Layer 9 of a small transformer language model trained on English Wikipedia (13 layers, counted from 0, width 128). Numbers have three digits each and are written without spaces.
In attention head 1, each number of a token's query or key is one row of weights dot the token's vector x. A token spreads its attention over itself and the tokens before it by the softmax of 0.177 times query dot key.
The model reads these tokens: " 2" "," "36" "4" " |" " 78" "%" " |" "  " "|" "\n" "|" "  " "|" " Labour" " |" " Austin" " Rain" "ford" " |" " 68" "2" " |" " 22" "%" " |" "  " "|" "\n" "|" " Majority" " |"

Query weights of the head. A number n stands for (n - 500) times 0.0011.
q0: 345623588509626505503560470477747524595594484487434596520490376587583580466356371280347706492620413386516656571426540595497539536424423511586435454365633655591613463553423464559478452503462472519460528530513438448503582503621575349543540613485477554391417364487420430401455569458783393395383606575596495487405587470415606542585445416618425415606471491439505492511556481500490406323384
q1: 479481497588743524438586516399448516450603509441461478613526317503782637416378459474432478568488390490512471455564376375433490283503481244467313690461307681608387630566598654321444299660586480549622625610401487380503591626420411318563515551589673532554617611379500426345509479429455819449592494611565272462391497545488296572513428571427687523482636466579412415433391470482567475428506
q2: 465182414584360487694509524397616526321292655702638447491649664513566197416707546540445559468380520493477551608506417510420524568706452433519625483550431246459286497503378490465456248397530430541624472361350300526591442294643799503633488420468603420536642534442575330497549569721406493513529404533510533589708466507478681586548520433530556582378445679570443585463516421395414506435553
q3: 474391503468625573512500389551581329577364569500440579364536524627554428453547649417394359603438377515609655556398606390582538587232410534319500383626515556629620503497551453579350625635622487491378352447661465547521559676363509715604418541497506454349459563488353459376390566589592386306521442539370464397454494409511305600578500334567588772517638588500347497683615578429500512625437
q4: 538521585341461535396506375589396557497611363623593592397522231506613450416473425584467633414512742590604290354494574533385356306600616583593441525427518610413600513541634565277525529447559574635488650606432636491345475413513469447541531558591530390470301610354506500512689695464510555447580642476362598307540551583324549395462578463457666245558570619610503418426442541526582357364465
q5: 541463447422612596569319531450524460290564450310437487484567763687660394559378402544629457396454554150633438609583440680355479715303435503522377646316424293475558602645444555462586394545604437483385752500600687669453384255472363380592410497645536697533425393454455503549549386539569566465581442477500367510615422292506586528479628375631537617469567522475490309476522739475462650424453
q6: 390523554558556475556320574607367541548451549599461518660536492325482460571577365563540536349373608584467564429473523411690557585613365691475540434500436417576403459500698480476294604555557511548536343537490500404545492561405586617500481549413470458379495410523500397528503709528446541624548520466585384342359403508493479505593594471492461561461493326498505503607392605464478293472520
q7: 562572422548442647594427360500383394526512468545349631311407566447578453459400410523617603710650377530509510424638543740317316690630373563358639354426442509515535503321578408507500386585418445584458472427595590513361590354414454778444549477657611585714655558494470576643673311277713343528605459597470295461474418523542445790433397384487460416362527592479568333553435601552422548545494
q8: 600526689543589427563588515313425500641545494606525412560556423483436389580435555458480500380540723515653308548466307621438573437423470432669466447472334658696629463736442548616548596342553577464434559324497580491695449443432491416414462458466591406642409472355524429380529467597471540480392582625509529500665560544331581548611609515409495458594572535366492393291500264541371497448528
q9: 454388528764579528438634617406523534615465520435532560527650540459603465452398523439638452444497488497478606541654552444470437243398441676384589462242383483619492584450509464619397566663413548450638424611537409511601433675632612412560358582483545437295361395500485500520536677441537362500467536534556494386506484638465528509409435230586644553600424615468432415387473417513407419604581
q10: 394609510591432462578463460472605617691428418513653582620500360610497642568554448296500451372661396356340534782674599746579545483517473367503446540375474548655655507452628561267449549382620281371396251500256646599457379722476474480547457328421446328471609435455581532387529415445403417553631554431517585655577512566313340439520587647424675503450524667563506458380534357583566641335441
q11: 611650481500546445492464494587450535497461449586539426441475781375623520361652500547394397497663489375407408428639423441434531461442436646466526287588492526495531460556690675548584535474547488545521341497448543436500455439371544508529424431566402587600577569665466505548345554649441277445248561402547386437610495571518470644497430539577520553395485476480503505640357517648323508427526
q12: 516414517631517478541511673390524475323541540503481471404500425541543529525406446631716568545388605480603603413415474418414677597590406338364608407440548603349539633388406372530349358666439421577587515398486455600474653412413468594593642351492433477600475406338503644584452467598637572391631539389526629240454561497615523515359525526560455550495458367539347624514522562492527385686630
q13: 469418615456454659647410503513469516524395451584500539595492331469464466616455589458418497497344539525423604576421456562442598537534463600677548419484500524516468454571596628603602396425428465460489459449481401607525418522645572548353592431476377293505636472682769391607417476495338575670585489440517577475358490569474481437633697514348361341482472571528563622445385323513308481356536
q14: 534470373370511518492628439556609487687427570305526355579500505469568634441566393672468476519620409494489612567547443452319318617386545627613379613523489513564566471416492481432399345447599434500572503628410682566301547514457615489453670534511487467522574387471438608473567415465334703521431355527522590579594619287363519469567390428349589551490405600472541495481487517650396545462492
q15: 511554631288346541488548570422441500648514460514586600513558514335565409625360379509528534494439541483611415233516611514550467561555605350532470633476421536573519539571421539545479575483629530403537364515328413464503506625662511482342476700593445469421467444619529354475645411517422342535483580591456634323287487652431336420509593535597362615446422500594448570399576450548647344351664
q16: 447578470565429500560518460571609473484423652500466634422311528622458606437441350622557307533361477480281491636404433372570392369347426758487578638524475554463318567440378449686557479567475418451437683531573568505410674599398514471582521452586505503478557542589575591486437450356509398500646613583540311575447388377601461722403423582539495583408480476664444514607466503544527516530466
q17: 545576644460435467390621455435390677500659253596592585485413529368469604623630494516628721491408542401662552715440427420403510320401461595378381676709550674539385633448513399503364341567592543393360426629415610381433594487546516477428585545533423285247417438494691579377642449367414510428491448607274456509535427570468640419413652590535468354381621469488515575579554493532636608559598
q18: 557551560433566497477426432419507312544430544388377519464424628560322382466531441668396572574453432523401565303418615406479397419542598474380601532331535491434442467408412571526549567555462517500519635510570446531269630536330525702500547557610568894686679425559372399698475742488538590221377390589559421462433441465527557516272372332685467366491599483450603534414548625598631571660434
q19: 646519628326632531451596575313576437462595452494545458407482484369478434513617443445556329472503487454435428725558731478543430362350608574467295614588474314663657412503659435610639446556565327411513435343410558484455520520426387408326395561543759513388622458472635410509390552563559574405634491529434468333519578391375452357404595728661425711570506774406494405393546477614699641342509
q20: 562544344600471446676456614395512506367520588503533668539514518508633391555500465542540500503405410353572482476452553401437589521485591458617605491525485460556602447290576360482640565406328684455488663404592516494342542392522541482497605529486423515699445650509555389512618385411545617658420500620473353412646252284514380433682483401453307536386600302516458701500402555492472494387726
q21: 622458698322558662405377531608463602437553570514529469524564528545525379516527528426486586585374503583505411292379536511619620509483732508330465619553531432645368435491550429450353589364427512641489292531390464467622443534718528500508429440530563399533685368555739546618552529563534544532535365595554483346322497627419492465506423503548340468513434424495407572565375369508385623456479
q22: 673418489536439554563466468524361372597420425448540494497686605438492616549465353400519383377412383572642364414513446569562523428509555605713481537463343454471446725297494544462587672475412744535425434491641438410454422434663587448503576417511421770531464524500439492486577420508610532465647470422431522337540610607646478451549387629342608497367413454466366517528594576571382453447558
q23: 409455387461436623512434483505506520456381596514516551598456574511520526608527414595426441379630603535385555633519628492475482344422245383430582394618680574468495491480480464532561360533631461570469422769460389327331558636417758578589574406445574554449310420566517339533414530589463461489615541314413466376523548435618441734532528506440635526444410466568414712451422488524424503603556
q24: 509495336364581555400502526549343473544591542353493442397505566526462521588505468620573599578544426559544477495522520397360401446423500523391648472455540602439524482459396410435487637439528450634515561362460452476414536549397530523586587678512490671572481455366448483524453502664538476538495498585626393648495514445423552407492448342490540611540445652544271636470467321479593608678424
q25: 432331528371437615480567384453494604576563415400366445487528531437486494408503598328503462484400452590505665604378647595503529508480509562550634359379478610610409442374406454688443506639506403622443482480522559721621696701442481463526521525444422555351454490667452602413579608522455651397562612403514655395464557586366574394517407570377446449495346473561547374500590460446524394585304
q26: 491443503468340546553477466449410226604325431530600349610638497428488265400619491521646643306594482589529423466361409402442846503583500573483494362560575442608509592488578468579745678465530605463461484518494513494564491371627497451388407568532462515590608486573491389671447532476602415474363573425460482347540469609363399534707598521642416618625550598406491473479271678556336500479469
q27: 543471614742452575477417510356346503471469490484401386430446628593552423532553526656544658468487275430592403291528412484412452510420363648627563348385412487595403277402636627401547789288559479523757694453687421392573393507603353624438494600616424552623570629433473491516545658423521592478437462370483575490530232323615600591399343341602430520352610454515407477648301666454497513542614
q28: 475556509447749494461508524378627474433455403402483512517568441450574224281466468428474541592454527452634397530429532656383420638506539562453301527531512517603361562494491437353494373491515263482561666440361475557446711509494299642435651540452726411327414525385603432486543564419503577528429418453461327444533560621588646415412549365491448643458594529630615567559514634448525747625450
q29: 560530385436382374584409565623515371625586626515323489497407560379377554643482335660384648591452530538525366386425020449345582569489469542567381523454574428429374315446678475375608626438379741623437615435643591449625515363327635504379584500572362597942460750507319449460680479570732692582471547411523332410651458365542578620604290481620622496415309366369525526349496802451357372518638
q30: 440386500532375645552305483465720510365484437563303705519306470478410583559461530633338487493664459678568455510700433427562693575534328568522558514529457490528626532351530357566303493451480535604573710318692273242520383545394382300378384518565415628700640389507459542651408564651650461503474464574593420356432372375409440663445421449581632407396589500623669586659462650660365339563443
q31: 624466516679408596667541446474497429270446534546382613655626368548403397405485475519458664607460614510357574255575553417642503551700394377485440341598537430432368599390680373445461487406481487410586563564641381427462503580562513317601445579461412584457464579390371657375488420641701562545558590724785534734588596500573491432516558452355564426476469280549452250535449393477425418518494

Key weights of the head. A number n stands for (n - 500) times 0.00096.
k0: 630660410443487645366431401472617365635465460405446463606601581503497569539426388469503526718523354452584630650407513585594476763493562524516380425611344283579429504372742403657224179510399634438398738466694316273476651425532490414497385404632597440414454349503589390409598373457689535637455513380729437477625506560578573341555569517671366400506512446574440632358611379519586549503573
k1: 410564532616375612486503583473554364361386458510286553586370557399496605362435729295609437555241306540603558532629546344609592482446565489664551357594440722337276515464626462507507534387593649823737474511589511576425540421400553507577500567599404479528411606328707408497659671597281726422318408493590341419521447482480479533692517410255418380400800641364527493667463551352466438385460
k2: 344486617246602363808570482520456271391517752721588636520434237612461500434469630395604521653402496511434859424401482521441541573635442421290624609459276524564558320530447340489294421410590436456321401413421462545554438362508808471568443593662587668599674416538570524622486527741364313432431493468635450468597600457404578555555486522504567577500650450431483299334765348427558402472449
k3: 668587462588823554303518546436543373448461481515525511475427584636643395297714507504431504537478381324610674439637436311504559523362496759404427293647324650617246532547601332571321488639352524411467444512549512614557674408631579496425254730663614723493397337577667453408271457467792216410321580470539327455500293564535478539701378454648391620365517312632389705663418523609421566519440
k4: 400256591133328521437541307503564500536646370361383573497600386521747747468370479541475511532632574444670511578455642579398413511485519474479398663500522602641532400383514564360489592405522796642575721504610488631485455511580478425559585667588472347254525524401601627592625427375726656462451714580489580274449541712378183594582453522321452342373433602597490374456531428558493109321534
k5: 503463550276358429497333716487521560385529490516417500434463619462366455634484355411510490562714459452539321490697470573795686404380696497557399520551570328522574528604317598455628348510530571431417475449547461435558400377631571266561393437581513426370507696565787289523487634559474679702650532664486403507541284470409447448321678466486569476411571420673596271486609577613294467523563
k6: 639640613436588455462643541528432638552285533484358384472506346639500432497580333497394484604324578551445589432293477461468545568554561460607471416462699526525545318500606442410356602423584644479520486402323342620439595690409470527639531374471526603242484431626281526510692652546362556563529266649670218553483503390732345362623474564480425569607658345390506470604655452559449321700475
k7: 353319401324594450462552553594511729323679727464402666424463485433437481604411446586471504457706399695400500553751522522575435790406677500367375579640342582417543225591624400427451364696530453447525476745600523453549689425519297542388393473770607474496543576367405532403496311222512612553604500430277198463645428444531328603375638459548500424465439460534837467612577500593553694475350
k8: 618537640507424477321443452349438540609714457507516591290503666273426559562381526688399653422484585705800369633381443734523504517603428635605448572494490354424429359507540549517389571442500695486493632332466408634595363558592655507577403518406585611553317437399479221438556545503277479388471649711349584393558525675537424347579470309392729448487534649457503311405436476397439490460494
k9: 412577599763687534470663615494418716702641618503457416401586455580455573478336465422413475491553402556366556474522378431574238395461615662406668497418519441512506530633430322507533395332510643510579558415461418447536414336493623427558434520543616316395422455343391596384528500550675449417700556628707478500399488632419640423579538353542515483661468625385228316400570587551429560744418
k10: 477497422601342484668442688417321648296425436390587544644437328500646798580566399274622355473510410625421539656480411560645475420455290510697375611736429467606658468437690473290504522470404478532345460396466453381611402517450599468604612546451384459659566449387454424463714597463481303549447645588406418381703592548563290585794550497411640409516453474306474614424380574688444523510432
k11: 611513415436537676393476407536484534506527660543715570406523379404591451491473494529384488663540429632316529426424509320412599545773655541572424484644626457449521450640478426385607510451551417575547510407345630313698442564238332283545373579509374617513475580485516356352274467454373497584466476616468563743551686567529441670523329535595577676414388565381617578497494526311524559425428
k12: 434187557594652439386568494399506522398434465342386500414503452623424467379467435577791434580469583561439396613506541540289701616793390315419564487467509598369509477663399528414608397466557256507581382477621480546401506432540573588494497563466629380500398497522546589528528464525469536452371448365293443355545462633621691618497680410529624666649425452483491519647650703438633463615345
k13: 555414491415545432780457516546459506310482673407564500405573528503509620671562389528497442673320528659458663531359534650414455625628362549445524444613436461390420397440640560420472448574410464708361637462297422488395465572506706707550597470397440681549494506646522544677605526689350407450705482332462638518426466522566448284409563447411314595506436457359427440432480421612562500391457
k14: 423453497619145440624480471480650509366435574476612407477443469388432609552578491623365528621564708468391506649518506418392614522376465453432530563550323536441542336449639518412494490449481546609638702544438516491339602478333547449533535534431506478553745491418612482439448657701466415586615407528468283450560529478399608780436424519503398657213449665609470577375420487456405658338377
k15: 451634615497531364365461379343444614447592395431573683464435416479506408581426418533565538450453471490544359503531654667630533647575484503555599594588446388675472598315392488680731463423632530414585446343272243391445589539645449415531524612679220423401525515375447509491732463453633413543572481497582506548358458439512424139618705458564416543615392600518470513694552470464463350462678
k16: 458500568621456374521567381660469589468460438526472754441448346364416460450549521476506479695509497603430570457549488342627431335287552578410477491480527500523454516540521378572559342451512607684379446674563513567542549555503431690463335317454468599482459646547515572713339392433386415563407344440491414616482444389439497540500471582728570423266511448478281574587440680626480701550630
k17: 573622566389582544471467657536414686483613358278408371318455518503584848582507411528487545568551567301551486631386238397386584400351675504507328486543580601710312485295448419464558375389518482453304441372507692439193568635570441489460480704537409395528412470578525658449746420398504566567470433465343528538634503588630645601450514652332445310204659428558590483482619457542660599576635
k18: 654520437518556529449503500369732520549627566428321543494589483408424353448548467578371352516438463659423527317497540317625358486524446534554545557487460214572564493710470532503397409577594402585608613442587285662507544581573407541484478635542662500493532478581260320633285595393710580414416433421381487666392547450401638479329500463697457243284369439537551533772582686429793545536513
k19: 511556478449442607359573402343473617431606478456440600448391448384481416507382507330417276590315372451597203549532522424507577311470470844542482504549585421587614562293485334604932465464422461363496535023440500442523405368442548546359704657525558611581532270514733174511489694380581376514496597640527511489654400653603496492515562605481503588476581693449504573608514435694709710405539
k20: 419447422511580166722640598687536381747689673556413564510448457598603533590387632525726314452295493558576409428473649500544478688482565407490397633554489610376633567353465793448504680473714691340476647543518740445173333276418404482520517459483503308567414563421522517452382358497303478585593521426544383465590460514441461478172577507454358595356506573575379545361379460563626479437580
k21: 539497632378483469560539494589325660376615705604598529450576482452668373460531457494420363500373638416449313428421485477443669819584352557584560386324450497628449624570676514325555559354574544552587425479435388466455575518599426521500464460599563574474683356474385335419546500535606506427420543582464503577622363559344576305545543467562415482447645532389508387545545280439618405584439
k22: 540660607621635318430601570420611542436531477593478565460581266565435570302428516493329584688775473490538493460578575657443623363576490619531516583463240405549503675301636494343500696443451631315690628520297521373487580680493431373509470371484503605386325561379443449468468472490568613516722544445580565692503616569527526220460461586507448352395458270428665429401556453497347376481580
k23: 403577341544365518507491618491539639591412564365536468527465319637542688491448415490553516606566461451348776477565429425358380686591428400588608240634557584434432423526567379450484230299426503543550371451506490553400366546365449697473506434352488478389263512550500404487472573638483513448478568331497487660542569442551617695835535675494581784467439379441433541581403324524595656601509
k24: 605613461284520552355558543532337486444589447425396446574440489462449375445380400641519441699564529506420503451652554339290467538468451420583582422505398497559497324494573539423564404300411485424570512532622602599563465454643526395630381665489541531568522447472334418459367422630537637581519582517532469492408545577582797588520533284514508643425350574666500643503427526442608470461591
k25: 594419416621527659491523343593534515565494407471565455402428445428698553453613574622311610673370509537456565356503455665396472402479395461415692463594443616491517538270623304509336506558379389537456398521557519544457626500528633546549449614601529569590433565614323567603585609415651566480447779356522485488552438361623572397290527353554404472514607575486368476436322565528546335574295
k26: 553375424433582282632480454451625462616517607404503343487695518374702368585366575436433562537544415585422511560403409637325649625592614395592332755626497392710265496644510432467615753625630515242651607322507563629444439443650584650533484572577673364403415359388482540565271325582675562523530638687521639639511471577396441161561401585514445590428427504439527438412510421422440381284368
k27: 412621475424461569420300616477471493524575433664429557264500629680664284434294528576507493576727580587514588373363464399620452307431529468540500616557532586520671290732465472578478819714662681705651587675589410372453464478567625460449503468627611379394458617358309424354371459455399593507396583330442607667450467511500659412152514500550473416416598508412517307450571766314589413310352
k28: 420461477269532635447341547534634539455556658474546428412605539565705537411441449288525384573395530361573453440516725442425327450251437641552409550574675390611441589544406443442490493711602307707388462510578283491378507281644507610497415441566598578629573540684621519535481367357411538717573509477537386201697515572521587584487458381435442446282637426617649561667441554439472544593546
k29: 479354515528573274607630374289512430680479730694352556427315485564355354347335540553486433504529424614591374489554545588565594523603718357649403629433589619454101390531582496445346717580707626369596464527504804504613538591343339416568594503316525309481547757424523366328665283555415621586703457578370452534496455455278711469435533583541556600479340415534521485492525461228536449423768
k30: 522371436414513435514709344554444640663539302666298497456671510365399239550461507545611296411543589731497622307497408623585673628679646541571438407522227297267647279528372260331395529405500554573680604497551421457572469403393565451381494604582339568409543494404357471493460481639375596629461451564535483463503399347465477682611537583551683493612611617500497473565458574639652523623474
k31: 399348469419449450496571349468514660591221596453490445519484291789166383186560775475520551466405717539467539363507514578373579539627493402402570598647466497461573424611706483489322507437423456422466533592683317654594383648627472380487545382493490586476581373571365787348683428564466598503319410510581624500646619545356531436443517300309574656523579597665490388528602507448457497486503

The vector x that enters this layer's attention at each token. A number n stands for (n - 500) times 0.01.
0 " 2": 552418422804410589295498444726518646352656540287582318386585546476302363524535514539429419515324437655316438560628331628282528530595536512570616459504352503581433645426492471384724696497366576476472499511646563651410484497593529460681433454436345492793296478472462686468610271238454389576513517527524535596614698525591442522541474457329364510428591623622520508345535470539449511547411
1 ",": 565400496594492626290492436627524694298551509385563324409483482431412637466516530570468533590472557608375496425589328492332671628534560430462459404622418526656508667334661512584679516460306378265474631482724600746650472424565514480665474525444381550821373511614470718448614320367375522387298450428567590576475282610608392473579339365428438636414559442546543455250477505590461493625412
2 "36": 530527452548495481371362467727446561297644380287389503490437462522448580386589652657473364362487674453436591425636448601345627668525630442405396404488394499681535621406624369451473543555281361445520707364766606544557557473568706434680492378445322544640440358619574438629670506322571378580426566130603628648575337541539503403460505452395575475310647441438541465292553508593478639580513
3 "4": 646500418579427442417405507505465646234492542397464528562467521455351554397529473551459472405380662489447455512499419672325734615573555588286425327576409394591543661327540389523541517571188456404456640517785668648506634646527523511612435472435335563759525470518483696669527443485369506660442606189606526598678263642615496417373349544354452463344580400548513429373508438637576496451646
4 " |": 539473568555511483382467628471384627232609521453443453554568500357378577430593520569464469427423727562427410427666381511384762487473402547318445411656329438598530485266621399478589470531233468439530577511739487578560399694405463615519434345414412498994506453492486727505541551567418639540518511476582461648701504636538348372379417488403438523357462408464473572257440574639600533570521
5 " 78": 553532398506570502456352491644357653186635415288352372497390576499397746500649344577562459229573683572472515473609386532314621446660460547464474425522282431854469479377678374541434480476150498481617618533747631614562477558586505479546443338423330478671426383556490505616459480449394450554552501456649664647584417670594406493501401460462388537493568460598657527351497444540480523573508
6 "%": 434484431584524496339309554524408710373518487346528523588405499276306580594464542545439569447412645531457355614550464581262579518622438447290365448504421564587652566359670390498488553465265428337587478409660648595642586626456408533562372306381429580748540453559381596737618405503377584606472605315598584598705437650751501574381360447560406475420472338678499461442330475768604490516557
7 " |": 497487500643444526287501588532429731314607480412463373563552506329395511507561513613496497406568652641495470451614404432439645520497392415286357411723419426512498419252749312494549585536243364442476584436637525531502332634456455749550467324394517587873477536584429672501659456536374633438457540623479501552660460670565502418427579505492399474592439276454555606185407558654547461602509
8 "  ": 628605372743646487368392457580336707369704433201371379504418398380497622449419505498529439545700651609487474572570481537345688553562438420356447486569449441628419536467826347522387636542317285445604525570611541505559374511538406386411333496402375570826412322625448544556545454522428449434472525503469537585680594692635378441541388460480421492539557428638654595275449387531504375641593
9 "|": 609580477690557563351581460704481639293680560287564346631474513352271504582517552596477434433673655508518360406503347410467579458529475464403392429677437476605488466307781288540535571559312389314465611434611506598489403593541456524529419481328393625820455571523447520540706354573373551536573545438484541529636430637597362462445466544464483556516386289457615554208425490699547352692495
10 "\n": 511597343671532566328575436647384673284563593191530491537412477460444644397557603577570341328507544626431393491584429392344619643534484352482427414615452508525471652403769379500560585563499399350550653610627450627517630492602427354291385494461287685694326315485506676493511284470418511493425574417435630657554565727622376443491380466487366638419559445619607595267438561578459437658558
11 "|": 597569568667560516400540453607481712346630521324548314577526480414409544404455678691458380489528579510290513395595319349343656488527481519450391360632373545578418450345696473479584462544366450417510651560589435747496523758474581474487425434465208518758491577508491643527660230441408427489646639344523596739572503608511326392420329557362455637488426399544481665314449592607402523541403
12 "  ": 593535386693652485303370426544413639518639488319467404456460424394575643366532609554428495603551539538381434552569395417374770540574407396459480426597328564669433524479745402490439538535424302541553606650632462616562513609567429402523329484469216544761407497570522701555532322430380389295602602310529611668633578597602350424445289460323455627455600358771479679388422467463384468580548
13 "|": 577427554672590527357614407661532644324644506425625409515482460422404553451569714670385497521586603477498441503484264380416618404520462484529447318698432548569392351356727367433548398572339326442506660533662496655484540662574369513570399491393342488791513578519494558529648118543444447417565707280504590542610495673552340453409407474363485505532397411523556665342429552689496396600396
14 " Labour": 491353329773530586430477498570472529387585554416462469512382365389469669530596516574367502447572495456409453508443345432354570606722561292397386386539412524684422386324733385345550456472408461601637664520674630714467619551544444539467317513317367573696513543613375546612474266421387333504561643379505679472678523651599381543574461383491364637543686366785493497444333351692525461573530
15 " |": 564333618613534557277568484543485551413667493433554487477570278384481570383539536528543517463597546598552511530639413366328638547520502351318440332797499465484486456291686415367675413611367417510487679431575505615471353598471421610509355485404552530907534459510515632566646212574296549333449612362499579571692408595502469481529428338402328538638463432576493674355384566694479445511547
16 " Austin": 637448298659456558432618548681461484425502441357509267517252266435496624496573439546412558304559654464431505502675601579250572554498689419366614392494243494674355534537678388486623320573206406520607733521590599683434429468582567427653390526369436356723374503484384519670631521457477460487477596482550594417504365584564380560619401369428347559655544492563463620471420414631454545607643
17 " Rain": 404399312579609695439582486536466483416655519452628364638385422432575717473692481613417446460505672527339588486610625540350688479594649498298589403497313301526532583381489365496703395582370462619564656478552614638499520559534455520483344398411446475533333275536366607711627339516388420768554593492527621270598410541518372452692432240349404471464386440513497453409332582602556536513756
18 "ford": 463467541602496634309446683484588482369640517383408454563531432357584596539635513665462401385524621622459541568715526473369546584578602305423556341576425670409448547374677395442689286406335540530607652366734485633370469546524552498562495530463410382531578442515336665700689454413310463597609767385570464352607350574433492428508303361615442601450466411486159434472561305632352540467672
19 " |": 625520527534491528407541622408458578370708580378504431670641220466450547451482586659629419395461691694417441547765479458378604647457505482325586340627390414594403399351699475594698327456378432585595567444620538607457343597393475481479406432372538493934570370409404734626630353519322474463411545515541557506585440526441359449553424394310371538448383546595393610444497442622448412487584
20 " 68": 495516399480558556336442613517430554274682459302443536583387315442360562543568463584586430318521660575250449429635406524461538526608519576560539413542164477728425517348756476580512386417236428562554739481615777643509529452631677389567498413416398569662539267552441508629577504508320445536470452478662761594591299604407420537475386371448393564431546519614547566522589352476484553592470
21 "2": 475469380471555495420375431570397724299534533367537586554487420389344642509533484507540563318447730500268327497564477592294566601587595493369478380583407386626571512394600467628562442475163383467495616391700684694595746651559591434645441417439350584667558333486476646695489477626334513612437561242645607587456363577535535465346338456394438517355582430606494515447505378659490613434677
22 " |": 468419506473543474288434571443431713281561544481558581523646447290334597591533466525541514496402797537365401479643482489379706576451477584421396427703341453588561370281669378513648387428195284401515632499713589599543542654469557605523435304407535523835554340557467700562437556667345582526450441417572577604538430645521453398434442406474451509374424458536382555327425521666589550544583
23 " 22": 414522382473642523321397547565321746174619454254388510529451478403448682643566526503587471367486811532368441552491461498414530623574456591520543407678243448650455466275653435484520456505119370415695578495700674546552544499686564545540531368497432517600537271674435513624475547587389453617498447453521504737466481602478468473404392399572521511395464458526676504359516353612558560570423
24 "%": 376550472540568496340272572508378757404472477342507473602412507330365553697422601631473534509385602559491361674586507470349516571623490453284402415516347487639597474397631378508493543414160338372625506425629719573647687614442551490590480319486364620638599470569384620678533387565320515639423558360506546563612463634707524566345351516549441502419438412638596460360353339777579585522491
25 " |": 442515484599538456270518608572398747386561475448482393593599493291453536604450512613549489431567652617510525544642479409459557589446430433302338432759376405558529332241722304518545564484146266374454635455648550506523397642488546718488493355403549572839527470565438650526566474602353593494400454567457454500563456678604571395436519522544439509579391323474571580206411465625612467575516
26 "  ": 583630340715708483312399510567302725408639426235415378509412416357539662543388529522548407556671612612493506615581555495370654590531474406384411500585403388561454477448760343544368608521265235382634577569641550490561409508559485445400394496390422544739460271617451525592491534578399427510475442524434486549626563712655465409492365464557421509552544437615701555261469272511595380650596
27 "|": 543633478672566516300540471729446636338618555315578350696491529311323520610493524608508402442681609502546451452531402377445519519521506471383361444693428418612515424289738335542524547560286375244459587437609536561514426599564474560463412494278440580826483540558490463568711367558364511541544521442468475522634442667639466431400458569563486567520360273465625549208451439676629348663498
28 "\n": 504681353656522536333541458621350651365507602194532490568383462476495668481528599619614320310530505650458427488590484338345583720558535340457373464608455436479483639390716371500542547584505414286563662587624452629529593493636404371247404509413316661672327310496540607511471329503412481522411523451428582659560535755640415412453420468579360632461515420582642633240443520569499433658579
29 "|": 566630583607568464409522455607472656406600502311557341607507425398468565394465659708491402485513568504322552428567391243301662535527534529436330382662398502553366471302694525476596430580364461377535635555614445759477523752513584488415449474409242485744524592537557572523637213462376391483594560346530602752618491594514368392394340568404450653481427352558485703363492630615418477502391
30 " Majority": 359496395721500448398448496466370448511504546470413304501340233399563565453489506595375587553354570641366448473585354494280728496725494369383366466489381685545353571455730312459492624484421397481626511527571632660557506732635510460443471522377260609567580536585372617604586251435419471498598506336555621619745506471737445546493399488358444667463681433702377586528422392620526642465541
31 " |": 530442653630526365335520523471328583357582376447567282560543302364625453398562567651471550380589613636403550552676299304507645378468475375431273419600493448395329548364731266546605498609282285594588639573721541636455452651548618675483401381436503550584608602649544617475725325573348575415468577380621481581583486536483514496574405415328338551503433426502579695394601646489434519510419

Token 13 "|".
Which token does it look at most? 13 "|"

Token 12 "  ".
Which token does it look at most? 12 "  "

Token 19 " |".
Which two tokens does it look at most, in order? 19 " |", 0 " 2"

Token 23 " 22".
Which token does it look at most? 7 " |"

Token 17 " Rain".
Which two tokens does it look at most, in order? 0 " 2", 16 " Austin"

Token 18 "ford".
Which token does it look at most? 15 " |"

Token 31 " |".
Which token does it look at most? 30 " Majority"

Token 11 "|".
Which token does it look at most? 11 "|"

Token 30 " Majority".
Which token does it look at most, and with what share of its attention? 30 " Majority", with about 90%

Token 26 "  ".
Which token does it look at most? 0 " 2"

Token 14 " Labour".
Which token does it look at most? 10 "\n"